Layer 3 of a small transformer language model trained on English Wikipedia (8 layers, counted from 0, width 128).
A neuron's activation on a vector x is SiLU(gate . x) times (in . x), where the dot is the dot product.
The model reads these tokens: "73" " metres" " (" "31" "." "9" " ft" ")" " |" " 8" " |" " 20" " |" "\n"

The vector x that enters this layer's MLP at each token. A number n stands for (n - 128) times 0.046.
0 "73": 154, 144, 109, 67, 122, 114, 95, 113, 130, 132, 168, 152, 157, 120, 131, 165, 99, 146, 145, 80, 113, 85, 116, 128, 106, 46, 119, 129, 128, 157, 105, 180, 112, 127, 140, 151, 132, 90, 160, 92, 120, 82, 161, 100, 145, 67, 145, 146, 124, 139, 149, 121, 140, 121, 105, 201, 113, 96, 141, 111, 132, 138, 132, 110, 153, 155, 54, 125, 147, 144, 112, 97, 156, 128, 166, 88, 106, 148, 139, 131, 144, 113, 111, 122, 140, 193, 83, 108, 115, 106, 120, 147, 103, 176, 149, 141, 137, 129, 118, 141, 99, 131, 122, 111, 149, 98, 82, 164, 113, 179, 177, 127, 110, 139, 105, 75, 138, 113, 151, 128, 155, 141, 137, 163, 108, 110, 135, 128
1 " metres": 149, 165, 99, 130, 134, 149, 131, 148, 197, 155, 133, 159, 109, 141, 118, 152, 158, 153, 143, 85, 147, 127, 104, 118, 152, 96, 151, 107, 167, 189, 137, 158, 120, 121, 146, 94, 140, 124, 110, 96, 98, 127, 131, 73, 141, 75, 162, 134, 108, 92, 145, 123, 145, 120, 85, 125, 127, 102, 142, 110, 141, 130, 122, 108, 154, 155, 116, 128, 155, 116, 79, 77, 162, 146, 185, 117, 127, 133, 190, 122, 97, 122, 149, 78, 135, 149, 92, 57, 122, 115, 110, 151, 114, 94, 129, 132, 163, 126, 141, 98, 130, 156, 138, 114, 152, 128, 89, 94, 125, 139, 144, 162, 128, 99, 128, 39, 161, 115, 134, 148, 115, 119, 78, 141, 145, 108, 134, 131
2 " (": 146, 137, 104, 104, 100, 114, 126, 122, 129, 104, 147, 148, 161, 122, 125, 159, 132, 126, 113, 56, 106, 83, 111, 164, 133, 48, 164, 142, 129, 106, 99, 126, 140, 74, 160, 129, 139, 137, 126, 116, 105, 140, 145, 88, 158, 115, 135, 167, 133, 115, 131, 140, 150, 114, 109, 159, 120, 119, 199, 141, 138, 95, 153, 90, 135, 174, 136, 99, 97, 135, 87, 97, 212, 134, 125, 148, 120, 129, 149, 156, 136, 132, 118, 58, 151, 135, 156, 114, 137, 116, 73, 102, 135, 128, 152, 134, 106, 119, 114, 115, 123, 156, 121, 158, 161, 111, 102, 137, 116, 143, 127, 101, 130, 91, 152, 71, 111, 101, 100, 135, 58, 143, 122, 91, 142, 90, 107, 147
3 "31": 192, 132, 90, 156, 86, 133, 69, 146, 157, 101, 171, 126, 148, 100, 104, 146, 141, 120, 127, 62, 98, 125, 126, 125, 105, 118, 137, 89, 114, 168, 100, 157, 103, 139, 157, 132, 140, 114, 147, 89, 76, 125, 156, 103, 148, 107, 140, 147, 65, 131, 125, 95, 138, 123, 156, 131, 74, 82, 146, 110, 132, 131, 154, 120, 135, 87, 100, 87, 144, 97, 85, 111, 135, 123, 127, 135, 127, 132, 98, 180, 100, 119, 131, 148, 119, 136, 132, 98, 137, 124, 96, 131, 126, 159, 135, 165, 104, 74, 143, 148, 123, 160, 123, 96, 143, 101, 73, 139, 152, 173, 174, 144, 101, 91, 142, 131, 150, 125, 132, 162, 99, 153, 124, 134, 116, 81, 107, 132
4 ".": 173, 113, 101, 143, 111, 137, 54, 126, 149, 120, 167, 136, 161, 104, 114, 136, 128, 148, 109, 95, 130, 95, 129, 161, 113, 130, 114, 107, 121, 132, 106, 119, 134, 99, 169, 143, 123, 99, 172, 119, 8, 114, 139, 71, 158, 75, 145, 127, 114, 115, 136, 151, 121, 104, 162, 145, 112, 142, 139, 131, 153, 142, 159, 94, 119, 230, 111, 99, 133, 124, 138, 105, 149, 117, 150, 93, 146, 162, 120, 136, 162, 141, 141, 164, 132, 151, 166, 88, 111, 120, 109, 112, 142, 152, 150, 124, 130, 95, 141, 116, 87, 148, 131, 133, 120, 127, 90, 137, 138, 119, 144, 118, 129, 100, 149, 59, 131, 96, 125, 124, 99, 150, 109, 170, 121, 90, 126, 112
5 "9": 156, 163, 88, 141, 96, 134, 105, 117, 185, 124, 155, 139, 170, 138, 125, 133, 124, 109, 144, 93, 103, 93, 147, 126, 103, 67, 139, 111, 131, 170, 106, 169, 107, 114, 158, 123, 129, 123, 164, 85, 50, 79, 112, 79, 135, 103, 132, 123, 125, 90, 116, 139, 115, 162, 145, 94, 86, 105, 137, 122, 145, 113, 163, 106, 127, 98, 146, 98, 105, 109, 74, 82, 106, 133, 130, 98, 125, 166, 109, 154, 158, 152, 156, 173, 104, 158, 122, 124, 109, 123, 104, 149, 143, 125, 149, 155, 138, 59, 147, 155, 101, 133, 148, 101, 153, 81, 84, 167, 161, 153, 141, 162, 90, 117, 168, 111, 142, 120, 124, 146, 134, 144, 105, 140, 121, 101, 109, 126
6 " ft": 154, 136, 108, 174, 126, 129, 75, 101, 176, 146, 166, 176, 136, 137, 147, 155, 112, 131, 114, 107, 130, 91, 136, 136, 118, 152, 151, 140, 133, 179, 78, 136, 109, 124, 133, 117, 91, 117, 150, 116, 64, 154, 137, 61, 160, 69, 175, 141, 114, 52, 94, 160, 138, 102, 107, 142, 117, 91, 142, 98, 211, 96, 134, 90, 138, 114, 156, 140, 123, 111, 115, 118, 150, 139, 109, 111, 116, 138, 162, 123, 131, 160, 163, 124, 124, 151, 100, 133, 126, 88, 110, 152, 168, 159, 118, 121, 147, 107, 137, 132, 112, 123, 129, 145, 103, 150, 73, 109, 133, 157, 133, 153, 147, 110, 125, 80, 162, 136, 102, 144, 111, 146, 101, 158, 168, 112, 142, 112
7 ")": 169, 125, 101, 154, 121, 118, 119, 115, 195, 149, 131, 139, 167, 110, 129, 112, 137, 124, 155, 86, 159, 121, 100, 110, 151, 61, 129, 143, 151, 134, 103, 156, 158, 97, 166, 169, 153, 97, 154, 104, 88, 133, 101, 93, 133, 104, 143, 151, 127, 102, 121, 102, 180, 101, 127, 82, 122, 120, 129, 102, 156, 115, 147, 129, 191, 185, 126, 109, 95, 119, 101, 108, 121, 157, 145, 117, 82, 142, 187, 107, 108, 141, 151, 143, 124, 174, 106, 100, 140, 103, 130, 134, 105, 150, 145, 81, 140, 111, 149, 141, 57, 181, 133, 101, 143, 104, 114, 129, 120, 143, 146, 123, 128, 81, 142, 98, 153, 157, 150, 136, 90, 148, 148, 133, 109, 96, 159, 130
8 " |": 128, 154, 84, 137, 87, 145, 128, 127, 143, 135, 139, 123, 175, 127, 110, 138, 120, 133, 153, 105, 134, 110, 88, 146, 148, 121, 140, 148, 100, 146, 84, 123, 109, 78, 170, 139, 138, 163, 152, 108, 135, 164, 139, 90, 137, 145, 117, 158, 119, 108, 133, 123, 160, 112, 89, 103, 150, 90, 168, 117, 127, 122, 167, 118, 169, 215, 128, 141, 100, 116, 76, 88, 194, 156, 132, 148, 87, 133, 140, 160, 151, 150, 125, 116, 117, 167, 119, 110, 104, 119, 129, 150, 122, 143, 132, 120, 109, 120, 143, 113, 29, 149, 122, 115, 147, 94, 94, 148, 86, 128, 154, 88, 114, 105, 93, 103, 128, 122, 144, 134, 65, 154, 134, 134, 120, 119, 126, 163
9 " 8": 148, 138, 75, 155, 77, 156, 112, 148, 178, 128, 146, 126, 155, 108, 122, 137, 125, 160, 115, 85, 149, 91, 133, 135, 119, 114, 159, 112, 151, 156, 99, 145, 120, 151, 160, 122, 153, 202, 142, 67, 128, 109, 147, 80, 128, 115, 137, 153, 124, 102, 149, 130, 126, 149, 119, 117, 110, 66, 143, 123, 109, 107, 169, 130, 111, 115, 118, 88, 99, 113, 87, 110, 125, 153, 112, 143, 102, 142, 128, 174, 131, 145, 159, 111, 99, 169, 68, 72, 118, 142, 173, 147, 115, 126, 163, 131, 133, 79, 161, 153, 81, 126, 118, 122, 182, 61, 110, 137, 141, 158, 152, 133, 112, 79, 140, 112, 110, 129, 121, 148, 87, 115, 143, 136, 97, 129, 115, 114
10 " |": 102, 137, 77, 174, 82, 153, 117, 113, 152, 139, 153, 128, 165, 124, 122, 150, 114, 121, 156, 99, 126, 121, 118, 151, 128, 135, 140, 136, 81, 146, 100, 120, 90, 91, 170, 141, 145, 165, 156, 85, 111, 160, 146, 82, 136, 121, 136, 140, 115, 118, 122, 137, 145, 112, 108, 109, 155, 96, 148, 131, 147, 116, 180, 132, 145, 212, 117, 121, 105, 115, 102, 83, 176, 153, 131, 130, 73, 142, 148, 187, 127, 142, 150, 125, 116, 155, 122, 95, 100, 125, 136, 141, 115, 142, 146, 99, 115, 120, 153, 120, 33, 141, 110, 125, 140, 96, 96, 153, 88, 147, 163, 83, 126, 96, 99, 99, 134, 124, 133, 132, 89, 152, 121, 162, 107, 130, 125, 156
11 " 20": 106, 112, 100, 167, 84, 128, 108, 157, 139, 84, 174, 143, 136, 124, 137, 130, 137, 144, 95, 68, 146, 110, 128, 155, 127, 124, 139, 135, 107, 175, 93, 123, 119, 163, 168, 120, 158, 166, 144, 102, 79, 127, 139, 82, 144, 91, 149, 150, 90, 116, 105, 124, 105, 153, 146, 133, 89, 86, 107, 120, 119, 94, 169, 131, 125, 127, 85, 97, 107, 98, 97, 121, 101, 131, 122, 88, 135, 155, 127, 189, 123, 147, 144, 120, 120, 155, 90, 75, 128, 103, 169, 144, 137, 143, 159, 144, 123, 78, 152, 132, 85, 140, 116, 131, 175, 81, 118, 180, 136, 150, 171, 93, 90, 90, 157, 117, 143, 130, 113, 111, 98, 109, 116, 176, 120, 130, 118, 116
12 " |": 96, 133, 86, 171, 88, 144, 116, 98, 165, 134, 158, 118, 174, 125, 130, 160, 112, 116, 144, 103, 123, 115, 120, 156, 131, 133, 126, 133, 82, 149, 96, 117, 94, 83, 165, 136, 140, 168, 153, 107, 81, 148, 140, 80, 129, 95, 136, 134, 114, 117, 116, 135, 148, 116, 134, 89, 143, 131, 131, 135, 164, 122, 191, 126, 146, 212, 117, 153, 112, 122, 128, 75, 168, 153, 128, 122, 77, 143, 145, 177, 119, 145, 160, 118, 117, 140, 118, 92, 92, 118, 138, 141, 123, 145, 145, 102, 123, 112, 160, 128, 38, 144, 111, 145, 134, 105, 113, 157, 91, 145, 175, 80, 118, 89, 100, 107, 148, 127, 142, 132, 104, 148, 112, 167, 122, 134, 122, 149
13 "\n": 177, 103, 65, 139, 102, 124, 84, 119, 149, 120, 147, 130, 133, 96, 128, 154, 123, 161, 123, 76, 152, 115, 126, 159, 139, 117, 159, 135, 140, 121, 105, 99, 134, 107, 192, 147, 156, 159, 161, 124, 89, 136, 156, 88, 157, 121, 133, 135, 96, 121, 82, 159, 147, 144, 105, 127, 126, 131, 132, 119, 135, 75, 142, 143, 133, 192, 103, 136, 95, 123, 135, 155, 156, 140, 111, 165, 85, 113, 177, 131, 128, 125, 137, 86, 122, 143, 106, 110, 114, 98, 89, 138, 114, 103, 194, 113, 161, 107, 148, 123, 67, 143, 112, 160, 163, 126, 121, 137, 141, 128, 140, 113, 125, 105, 127, 118, 163, 73, 94, 105, 62, 151, 124, 121, 110, 127, 179, 157

Each question shows the input weights of one neuron of the MLP. A number n stands for (n - 128) times 0.0027.

n204 gate: 137, 139, 177, 132, 106, 157, 203, 124, 162, 117, 137, 99, 119, 127, 85, 95, 124, 136, 174, 101, 156, 89, 141, 112, 115, 114, 123, 129, 165, 92, 161, 125, 116, 147, 181, 136, 99, 86, 155, 83, 123, 98, 132, 128, 167, 145, 169, 123, 120, 135, 87, 111, 167, 140, 163, 75, 151, 133, 116, 146, 131, 111, 124, 174, 76, 155, 138, 155, 183, 150, 144, 100, 140, 128, 80, 101, 125, 106, 127, 159, 121, 89, 100, 150, 94, 80, 106, 106, 85, 159, 145, 112, 165, 89, 112, 142, 126, 196, 115, 171, 107, 163, 151, 146, 151, 149, 159, 77, 101, 133, 139, 85, 158, 95, 95, 136, 128, 161, 143, 142, 151, 127, 119, 135, 142, 117, 137, 101
n204 in: 110, 139, 121, 169, 119, 124, 128, 133, 105, 145, 171, 144, 111, 128, 122, 103, 117, 122, 133, 133, 146, 145, 115, 113, 145, 103, 121, 80, 165, 100, 137, 127, 92, 109, 139, 179, 92, 116, 140, 106, 87, 79, 119, 138, 133, 142, 109, 131, 129, 126, 119, 145, 89, 116, 83, 134, 124, 107, 125, 141, 106, 117, 147, 148, 162, 175, 94, 142, 133, 132, 134, 140, 98, 120, 85, 124, 135, 127, 141, 135, 97, 103, 115, 121, 85, 91, 143, 148, 107, 102, 147, 173, 178, 152, 129, 127, 139, 168, 112, 140, 143, 162, 142, 132, 167, 168, 129, 176, 72, 111, 159, 79, 147, 129, 121, 134, 136, 142, 153, 112, 111, 157, 103, 124, 105, 124, 93, 117
On which token does it fire most? 12 " |"

n156 gate: 118, 129, 79, 115, 117, 92, 164, 122, 118, 152, 103, 138, 119, 131, 134, 146, 100, 155, 133, 106, 101, 127, 88, 152, 107, 95, 105, 133, 136, 133, 162, 144, 151, 116, 146, 125, 119, 130, 168, 116, 160, 149, 116, 143, 140, 101, 163, 100, 132, 151, 108, 153, 137, 107, 153, 124, 137, 197, 174, 134, 135, 125, 109, 127, 97, 155, 113, 114, 172, 141, 147, 139, 137, 104, 110, 65, 105, 107, 139, 79, 129, 139, 181, 127, 189, 113, 110, 105, 119, 153, 154, 126, 98, 144, 141, 110, 112, 112, 109, 121, 96, 146, 94, 136, 122, 132, 126, 150, 170, 151, 135, 112, 121, 119, 133, 135, 131, 179, 142, 146, 134, 148, 114, 92, 121, 146, 109, 109
n156 in: 124, 113, 94, 157, 106, 128, 157, 138, 124, 124, 115, 135, 155, 138, 119, 140, 86, 119, 144, 76, 57, 97, 138, 127, 103, 151, 106, 117, 120, 174, 146, 139, 118, 107, 125, 91, 158, 127, 89, 156, 116, 112, 131, 106, 120, 124, 102, 84, 126, 159, 151, 109, 142, 146, 113, 121, 138, 157, 97, 178, 153, 174, 116, 102, 217, 128, 105, 137, 97, 140, 142, 168, 119, 78, 124, 112, 127, 166, 156, 114, 141, 100, 128, 133, 151, 133, 113, 113, 76, 140, 160, 110, 140, 84, 134, 114, 106, 150, 135, 110, 115, 101, 159, 110, 125, 142, 112, 126, 160, 142, 107, 181, 131, 98, 121, 123, 145, 98, 128, 119, 141, 156, 102, 166, 118, 144, 126, 106
Its three highest activations, in order, are on tokens 0 "73", 12 " |", 4 "."

n311 gate: 113, 159, 127, 112, 155, 133, 145, 114, 144, 115, 51, 48, 134, 88, 139, 124, 101, 133, 111, 109, 161, 162, 119, 112, 120, 106, 122, 100, 131, 151, 137, 163, 132, 124, 174, 107, 140, 137, 141, 143, 138, 116, 138, 128, 141, 120, 115, 140, 162, 152, 154, 141, 156, 54, 135, 116, 141, 124, 117, 139, 147, 124, 116, 84, 115, 157, 209, 159, 147, 127, 147, 88, 166, 158, 145, 98, 136, 84, 143, 157, 111, 85, 144, 103, 138, 95, 117, 127, 127, 116, 143, 128, 137, 120, 149, 138, 124, 155, 116, 83, 147, 123, 140, 93, 140, 145, 100, 142, 146, 144, 148, 126, 145, 129, 159, 121, 137, 108, 105, 137, 139, 109, 127, 93, 134, 162, 176, 118
n311 in: 160, 138, 100, 126, 114, 137, 154, 125, 121, 121, 131, 135, 155, 172, 121, 84, 182, 115, 170, 101, 79, 130, 117, 131, 119, 101, 148, 93, 107, 127, 154, 114, 136, 143, 119, 116, 120, 90, 127, 126, 111, 116, 101, 108, 133, 164, 126, 157, 159, 142, 142, 142, 144, 146, 136, 119, 137, 103, 136, 127, 101, 111, 134, 175, 151, 94, 78, 108, 117, 145, 130, 153, 131, 154, 138, 156, 122, 149, 148, 132, 89, 155, 129, 161, 123, 143, 118, 141, 140, 103, 90, 147, 137, 138, 118, 126, 135, 126, 119, 142, 133, 131, 118, 136, 136, 111, 124, 104, 136, 169, 107, 97, 124, 139, 136, 94, 156, 108, 157, 141, 101, 141, 148, 186, 155, 143, 118, 146
On which token does it fire most? 1 " metres"

n164 gate: 118, 89, 158, 141, 135, 156, 122, 154, 112, 136, 117, 176, 136, 191, 89, 91, 120, 135, 144, 116, 186, 107, 126, 96, 131, 103, 95, 153, 112, 101, 124, 129, 106, 101, 122, 134, 171, 149, 144, 202, 168, 123, 136, 136, 106, 106, 128, 105, 132, 136, 119, 127, 105, 131, 127, 136, 84, 109, 137, 147, 91, 120, 154, 159, 141, 99, 137, 151, 135, 118, 73, 125, 194, 132, 91, 178, 143, 121, 147, 91, 122, 128, 162, 159, 134, 136, 139, 151, 165, 106, 163, 116, 102, 150, 137, 127, 130, 127, 128, 115, 165, 170, 130, 129, 143, 168, 69, 100, 142, 120, 150, 138, 104, 86, 145, 71, 84, 95, 148, 109, 148, 156, 121, 144, 112, 152, 142, 122
n164 in: 118, 99, 166, 90, 108, 133, 141, 106, 122, 115, 159, 119, 117, 144, 131, 126, 135, 153, 140, 100, 130, 99, 85, 127, 165, 123, 146, 130, 134, 103, 134, 109, 161, 117, 85, 192, 119, 147, 138, 150, 135, 145, 134, 154, 134, 150, 108, 138, 121, 153, 169, 122, 177, 149, 92, 149, 91, 96, 168, 86, 100, 136, 159, 134, 126, 138, 156, 110, 123, 135, 142, 96, 119, 127, 110, 136, 113, 131, 50, 161, 107, 108, 124, 121, 128, 126, 125, 118, 159, 98, 135, 101, 137, 115, 149, 127, 119, 83, 82, 98, 132, 153, 170, 135, 127, 119, 134, 75, 122, 118, 140, 63, 133, 122, 89, 116, 170, 111, 157, 122, 131, 140, 105, 132, 157, 141, 93, 97
Its two highest activations, in order, are on tokens 2 " (", 5 "9"

n79 gate: 131, 112, 154, 135, 101, 136, 118, 90, 173, 114, 137, 75, 124, 157, 125, 126, 130, 94, 137, 156, 137, 118, 94, 138, 113, 130, 152, 142, 101, 117, 159, 120, 108, 96, 140, 157, 132, 112, 99, 67, 101, 135, 103, 127, 143, 94, 145, 123, 191, 132, 166, 113, 140, 179, 86, 134, 92, 98, 111, 119, 126, 127, 93, 127, 100, 133, 121, 122, 147, 123, 128, 134, 86, 117, 137, 119, 104, 139, 131, 108, 148, 120, 118, 136, 116, 176, 147, 152, 173, 146, 147, 98, 149, 108, 129, 102, 98, 143, 123, 103, 152, 101, 124, 161, 116, 112, 119, 167, 148, 139, 121, 151, 150, 137, 136, 127, 112, 167, 139, 142, 109, 84, 116, 120, 122, 147, 129, 114
n79 in: 124, 128, 157, 126, 142, 148, 111, 161, 136, 120, 144, 149, 114, 127, 109, 128, 121, 98, 104, 156, 119, 86, 72, 110, 153, 130, 121, 120, 104, 118, 124, 153, 149, 96, 114, 136, 85, 112, 122, 145, 104, 134, 120, 125, 169, 123, 68, 155, 115, 141, 137, 101, 156, 102, 97, 153, 111, 81, 122, 126, 86, 159, 101, 166, 117, 96, 133, 150, 166, 74, 124, 85, 139, 103, 164, 162, 145, 147, 129, 148, 150, 111, 132, 79, 130, 146, 132, 122, 151, 111, 104, 114, 130, 109, 76, 149, 146, 166, 107, 113, 163, 126, 109, 116, 122, 112, 123, 129, 99, 155, 106, 129, 131, 93, 174, 101, 177, 98, 183, 148, 133, 107, 116, 169, 90, 118, 128, 130
Its three highest activations, in order, are on tokens 13 "\n", 12 " |", 10 " |"

n36 gate: 144, 118, 119, 122, 154, 149, 156, 117, 141, 127, 131, 130, 121, 101, 167, 107, 105, 166, 160, 113, 117, 88, 108, 140, 113, 73, 131, 129, 167, 109, 120, 124, 139, 118, 128, 142, 106, 145, 116, 142, 141, 109, 129, 112, 127, 123, 137, 166, 148, 99, 139, 133, 143, 145, 91, 138, 164, 119, 132, 134, 143, 130, 155, 135, 127, 134, 153, 144, 102, 134, 111, 137, 127, 141, 127, 128, 115, 115, 94, 111, 157, 164, 109, 164, 166, 142, 109, 159, 131, 147, 133, 103, 102, 119, 123, 119, 93, 141, 129, 105, 129, 133, 115, 89, 111, 156, 94, 146, 105, 128, 119, 103, 116, 96, 177, 144, 132, 161, 106, 116, 139, 164, 126, 136, 138, 74, 110, 98
n36 in: 164, 127, 136, 76, 118, 98, 141, 93, 163, 116, 120, 119, 158, 137, 118, 105, 131, 130, 129, 117, 57, 115, 155, 142, 138, 162, 100, 153, 141, 154, 95, 122, 117, 90, 129, 107, 132, 90, 151, 124, 105, 134, 87, 123, 135, 141, 126, 155, 98, 163, 127, 120, 115, 132, 168, 121, 92, 129, 129, 126, 138, 170, 112, 144, 137, 118, 147, 135, 158, 122, 118, 150, 166, 116, 120, 109, 108, 142, 135, 166, 147, 156, 86, 147, 91, 171, 141, 101, 124, 165, 157, 159, 187, 131, 138, 124, 123, 168, 123, 203, 149, 109, 120, 148, 118, 136, 114, 91, 115, 129, 140, 115, 127, 150, 131, 127, 139, 139, 132, 106, 112, 71, 119, 114, 89, 151, 130, 124
On which token does it fire most, and how strongly? 5 "9", at about 0.57

n3 gate: 129, 171, 125, 143, 153, 155, 87, 116, 129, 124, 150, 135, 115, 121, 154, 117, 120, 133, 144, 192, 108, 105, 97, 116, 113, 109, 102, 120, 143, 98, 96, 144, 134, 119, 144, 107, 116, 172, 116, 143, 176, 119, 113, 130, 175, 88, 114, 157, 91, 117, 163, 129, 127, 136, 133, 116, 152, 110, 171, 96, 150, 137, 153, 109, 155, 121, 150, 129, 110, 139, 116, 152, 149, 136, 135, 108, 112, 125, 109, 104, 129, 131, 118, 137, 94, 123, 132, 106, 143, 113, 77, 121, 139, 115, 121, 153, 136, 146, 98, 133, 143, 114, 150, 83, 149, 138, 93, 148, 166, 118, 134, 91, 107, 132, 110, 142, 121, 166, 156, 136, 148, 124, 146, 121, 107, 138, 112, 125
n3 in: 123, 95, 155, 87, 138, 119, 120, 146, 160, 115, 110, 119, 136, 117, 150, 106, 139, 100, 112, 135, 147, 184, 136, 104, 93, 107, 138, 100, 83, 115, 97, 137, 119, 142, 165, 114, 151, 127, 93, 131, 142, 143, 165, 113, 118, 80, 136, 143, 138, 112, 137, 86, 124, 105, 109, 154, 181, 93, 115, 109, 122, 109, 139, 129, 60, 104, 114, 103, 129, 104, 164, 122, 161, 146, 132, 103, 149, 137, 123, 140, 127, 95, 145, 157, 82, 146, 127, 131, 101, 133, 129, 113, 122, 101, 150, 136, 106, 133, 79, 97, 150, 118, 113, 121, 136, 163, 132, 149, 161, 141, 99, 123, 116, 162, 176, 101, 135, 113, 123, 108, 129, 135, 113, 127, 145, 112, 156, 147
On which token does it fire most? 0 "73"

n227 gate: 120, 117, 128, 152, 93, 159, 115, 89, 133, 137, 125, 124, 153, 149, 137, 128, 96, 152, 113, 129, 156, 126, 132, 156, 143, 125, 106, 94, 121, 132, 151, 163, 141, 95, 103, 148, 161, 145, 91, 104, 124, 98, 115, 143, 103, 124, 112, 114, 139, 126, 111, 115, 137, 85, 125, 165, 127, 113, 111, 111, 105, 97, 130, 154, 116, 106, 126, 111, 132, 132, 114, 126, 121, 126, 124, 112, 134, 105, 118, 162, 124, 159, 101, 128, 113, 113, 158, 123, 172, 144, 150, 153, 145, 127, 118, 115, 143, 150, 128, 113, 140, 117, 99, 123, 153, 138, 117, 154, 134, 181, 121, 98, 173, 104, 115, 134, 129, 107, 119, 145, 153, 102, 134, 130, 109, 123, 146, 99
n227 in: 150, 139, 152, 100, 112, 137, 143, 183, 110, 131, 112, 144, 130, 134, 96, 134, 171, 82, 115, 124, 147, 149, 138, 161, 161, 119, 143, 126, 118, 132, 136, 101, 158, 109, 163, 138, 117, 109, 140, 129, 146, 115, 106, 137, 133, 134, 116, 140, 156, 145, 129, 123, 103, 146, 153, 101, 120, 112, 147, 104, 132, 122, 135, 123, 124, 133, 143, 119, 117, 99, 151, 129, 133, 127, 107, 134, 115, 124, 152, 122, 119, 106, 128, 109, 83, 95, 133, 176, 106, 127, 135, 139, 94, 129, 129, 147, 139, 134, 132, 102, 110, 127, 145, 137, 138, 90, 167, 120, 139, 106, 158, 111, 115, 104, 132, 73, 152, 117, 136, 127, 130, 158, 113, 124, 118, 114, 153, 165
On which token does it fire most? 6 " ft"

n258 gate: 106, 97, 178, 119, 75, 133, 105, 151, 136, 117, 170, 66, 142, 147, 117, 108, 184, 90, 189, 158, 124, 153, 110, 109, 137, 190, 153, 62, 82, 135, 157, 123, 127, 78, 105, 148, 139, 144, 100, 157, 118, 117, 69, 161, 142, 185, 121, 109, 141, 137, 72, 128, 113, 125, 103, 153, 95, 166, 114, 140, 121, 93, 116, 142, 158, 100, 121, 119, 163, 116, 105, 158, 110, 65, 113, 155, 135, 83, 145, 142, 93, 83, 101, 113, 120, 104, 119, 102, 112, 88, 170, 152, 131, 164, 171, 190, 98, 99, 133, 133, 198, 161, 164, 145, 143, 131, 99, 158, 149, 121, 118, 98, 136, 104, 183, 169, 66, 94, 65, 94, 167, 143, 126, 105, 144, 136, 134, 129
n258 in: 122, 168, 186, 160, 130, 93, 182, 154, 119, 91, 167, 130, 113, 152, 99, 180, 118, 67, 134, 168, 141, 141, 116, 110, 149, 168, 166, 183, 166, 134, 122, 179, 144, 109, 108, 102, 158, 132, 77, 110, 86, 160, 156, 132, 128, 141, 109, 112, 146, 115, 125, 123, 173, 129, 121, 145, 108, 106, 119, 113, 134, 74, 112, 130, 153, 112, 184, 152, 149, 122, 85, 121, 102, 121, 169, 95, 123, 132, 118, 108, 116, 148, 111, 133, 153, 115, 119, 79, 111, 125, 106, 82, 135, 86, 91, 159, 139, 123, 162, 119, 117, 164, 112, 137, 136, 104, 85, 114, 148, 98, 112, 102, 88, 109, 99, 146, 68, 99, 140, 129, 156, 118, 154, 130, 131, 101, 111, 119
On which token does it fire most? 13 "\n"

n67 gate: 133, 110, 118, 164, 135, 115, 178, 101, 134, 148, 133, 110, 124, 147, 120, 104, 129, 97, 154, 119, 145, 105, 139, 138, 133, 135, 118, 79, 127, 128, 127, 132, 140, 166, 160, 136, 120, 125, 108, 152, 108, 158, 123, 140, 134, 138, 140, 133, 125, 112, 114, 106, 130, 137, 134, 172, 132, 121, 160, 91, 156, 143, 82, 146, 120, 125, 66, 160, 110, 159, 135, 138, 151, 129, 125, 129, 127, 108, 154, 155, 138, 131, 139, 143, 129, 139, 135, 140, 101, 184, 165, 128, 143, 91, 113, 139, 97, 123, 114, 123, 110, 121, 141, 122, 89, 92, 104, 125, 106, 139, 154, 112, 138, 147, 116, 126, 116, 116, 120, 120, 135, 116, 117, 120, 118, 125, 133, 189
n67 in: 119, 118, 115, 109, 143, 137, 156, 145, 124, 111, 162, 126, 163, 121, 126, 139, 120, 115, 111, 88, 121, 126, 108, 100, 91, 108, 153, 147, 152, 143, 133, 130, 76, 134, 129, 123, 124, 107, 139, 137, 168, 153, 104, 61, 121, 126, 131, 141, 115, 90, 134, 152, 155, 113, 121, 84, 141, 131, 146, 129, 146, 108, 147, 133, 118, 141, 124, 106, 144, 149, 149, 130, 116, 159, 98, 108, 167, 109, 113, 123, 136, 115, 134, 136, 154, 151, 95, 100, 135, 127, 93, 132, 132, 149, 133, 101, 124, 113, 122, 126, 150, 108, 112, 134, 101, 132, 156, 141, 120, 117, 133, 107, 141, 137, 116, 120, 124, 126, 127, 112, 156, 126, 104, 134, 131, 146, 102, 92
Its three highest activations, in order, are on tokens 10 " |", 12 " |", 8 " |"

n5 gate: 109, 132, 151, 167, 118, 162, 146, 137, 116, 114, 128, 181, 151, 129, 109, 142, 130, 165, 144, 148, 157, 127, 157, 124, 149, 137, 109, 146, 163, 121, 165, 145, 127, 127, 161, 114, 131, 132, 174, 138, 188, 115, 133, 169, 154, 116, 111, 95, 102, 88, 140, 128, 124, 160, 141, 93, 147, 156, 153, 121, 123, 176, 152, 153, 132, 175, 99, 134, 99, 123, 117, 116, 137, 107, 132, 94, 162, 121, 111, 106, 145, 119, 133, 149, 164, 84, 116, 139, 118, 127, 156, 107, 119, 135, 159, 100, 129, 116, 150, 157, 104, 163, 104, 87, 145, 123, 154, 124, 142, 153, 151, 169, 136, 100, 159, 134, 134, 117, 115, 109, 126, 149, 72, 140, 158, 125, 130, 108
n5 in: 185, 175, 122, 123, 152, 94, 107, 155, 144, 96, 122, 107, 111, 114, 115, 150, 131, 94, 107, 139, 90, 156, 130, 117, 142, 97, 113, 94, 113, 140, 151, 94, 154, 182, 130, 156, 140, 125, 127, 118, 132, 114, 142, 119, 136, 159, 172, 86, 104, 142, 132, 147, 134, 151, 83, 157, 153, 111, 140, 124, 127, 134, 161, 107, 130, 160, 122, 133, 125, 133, 144, 112, 106, 128, 118, 80, 166, 163, 128, 134, 94, 142, 114, 106, 111, 107, 128, 119, 143, 133, 119, 170, 152, 158, 112, 138, 110, 129, 119, 112, 177, 116, 136, 134, 131, 129, 178, 102, 123, 129, 53, 151, 115, 105, 159, 137, 116, 110, 130, 109, 49, 168, 82, 148, 133, 134, 109, 150
On which token does it fire most? 4 "."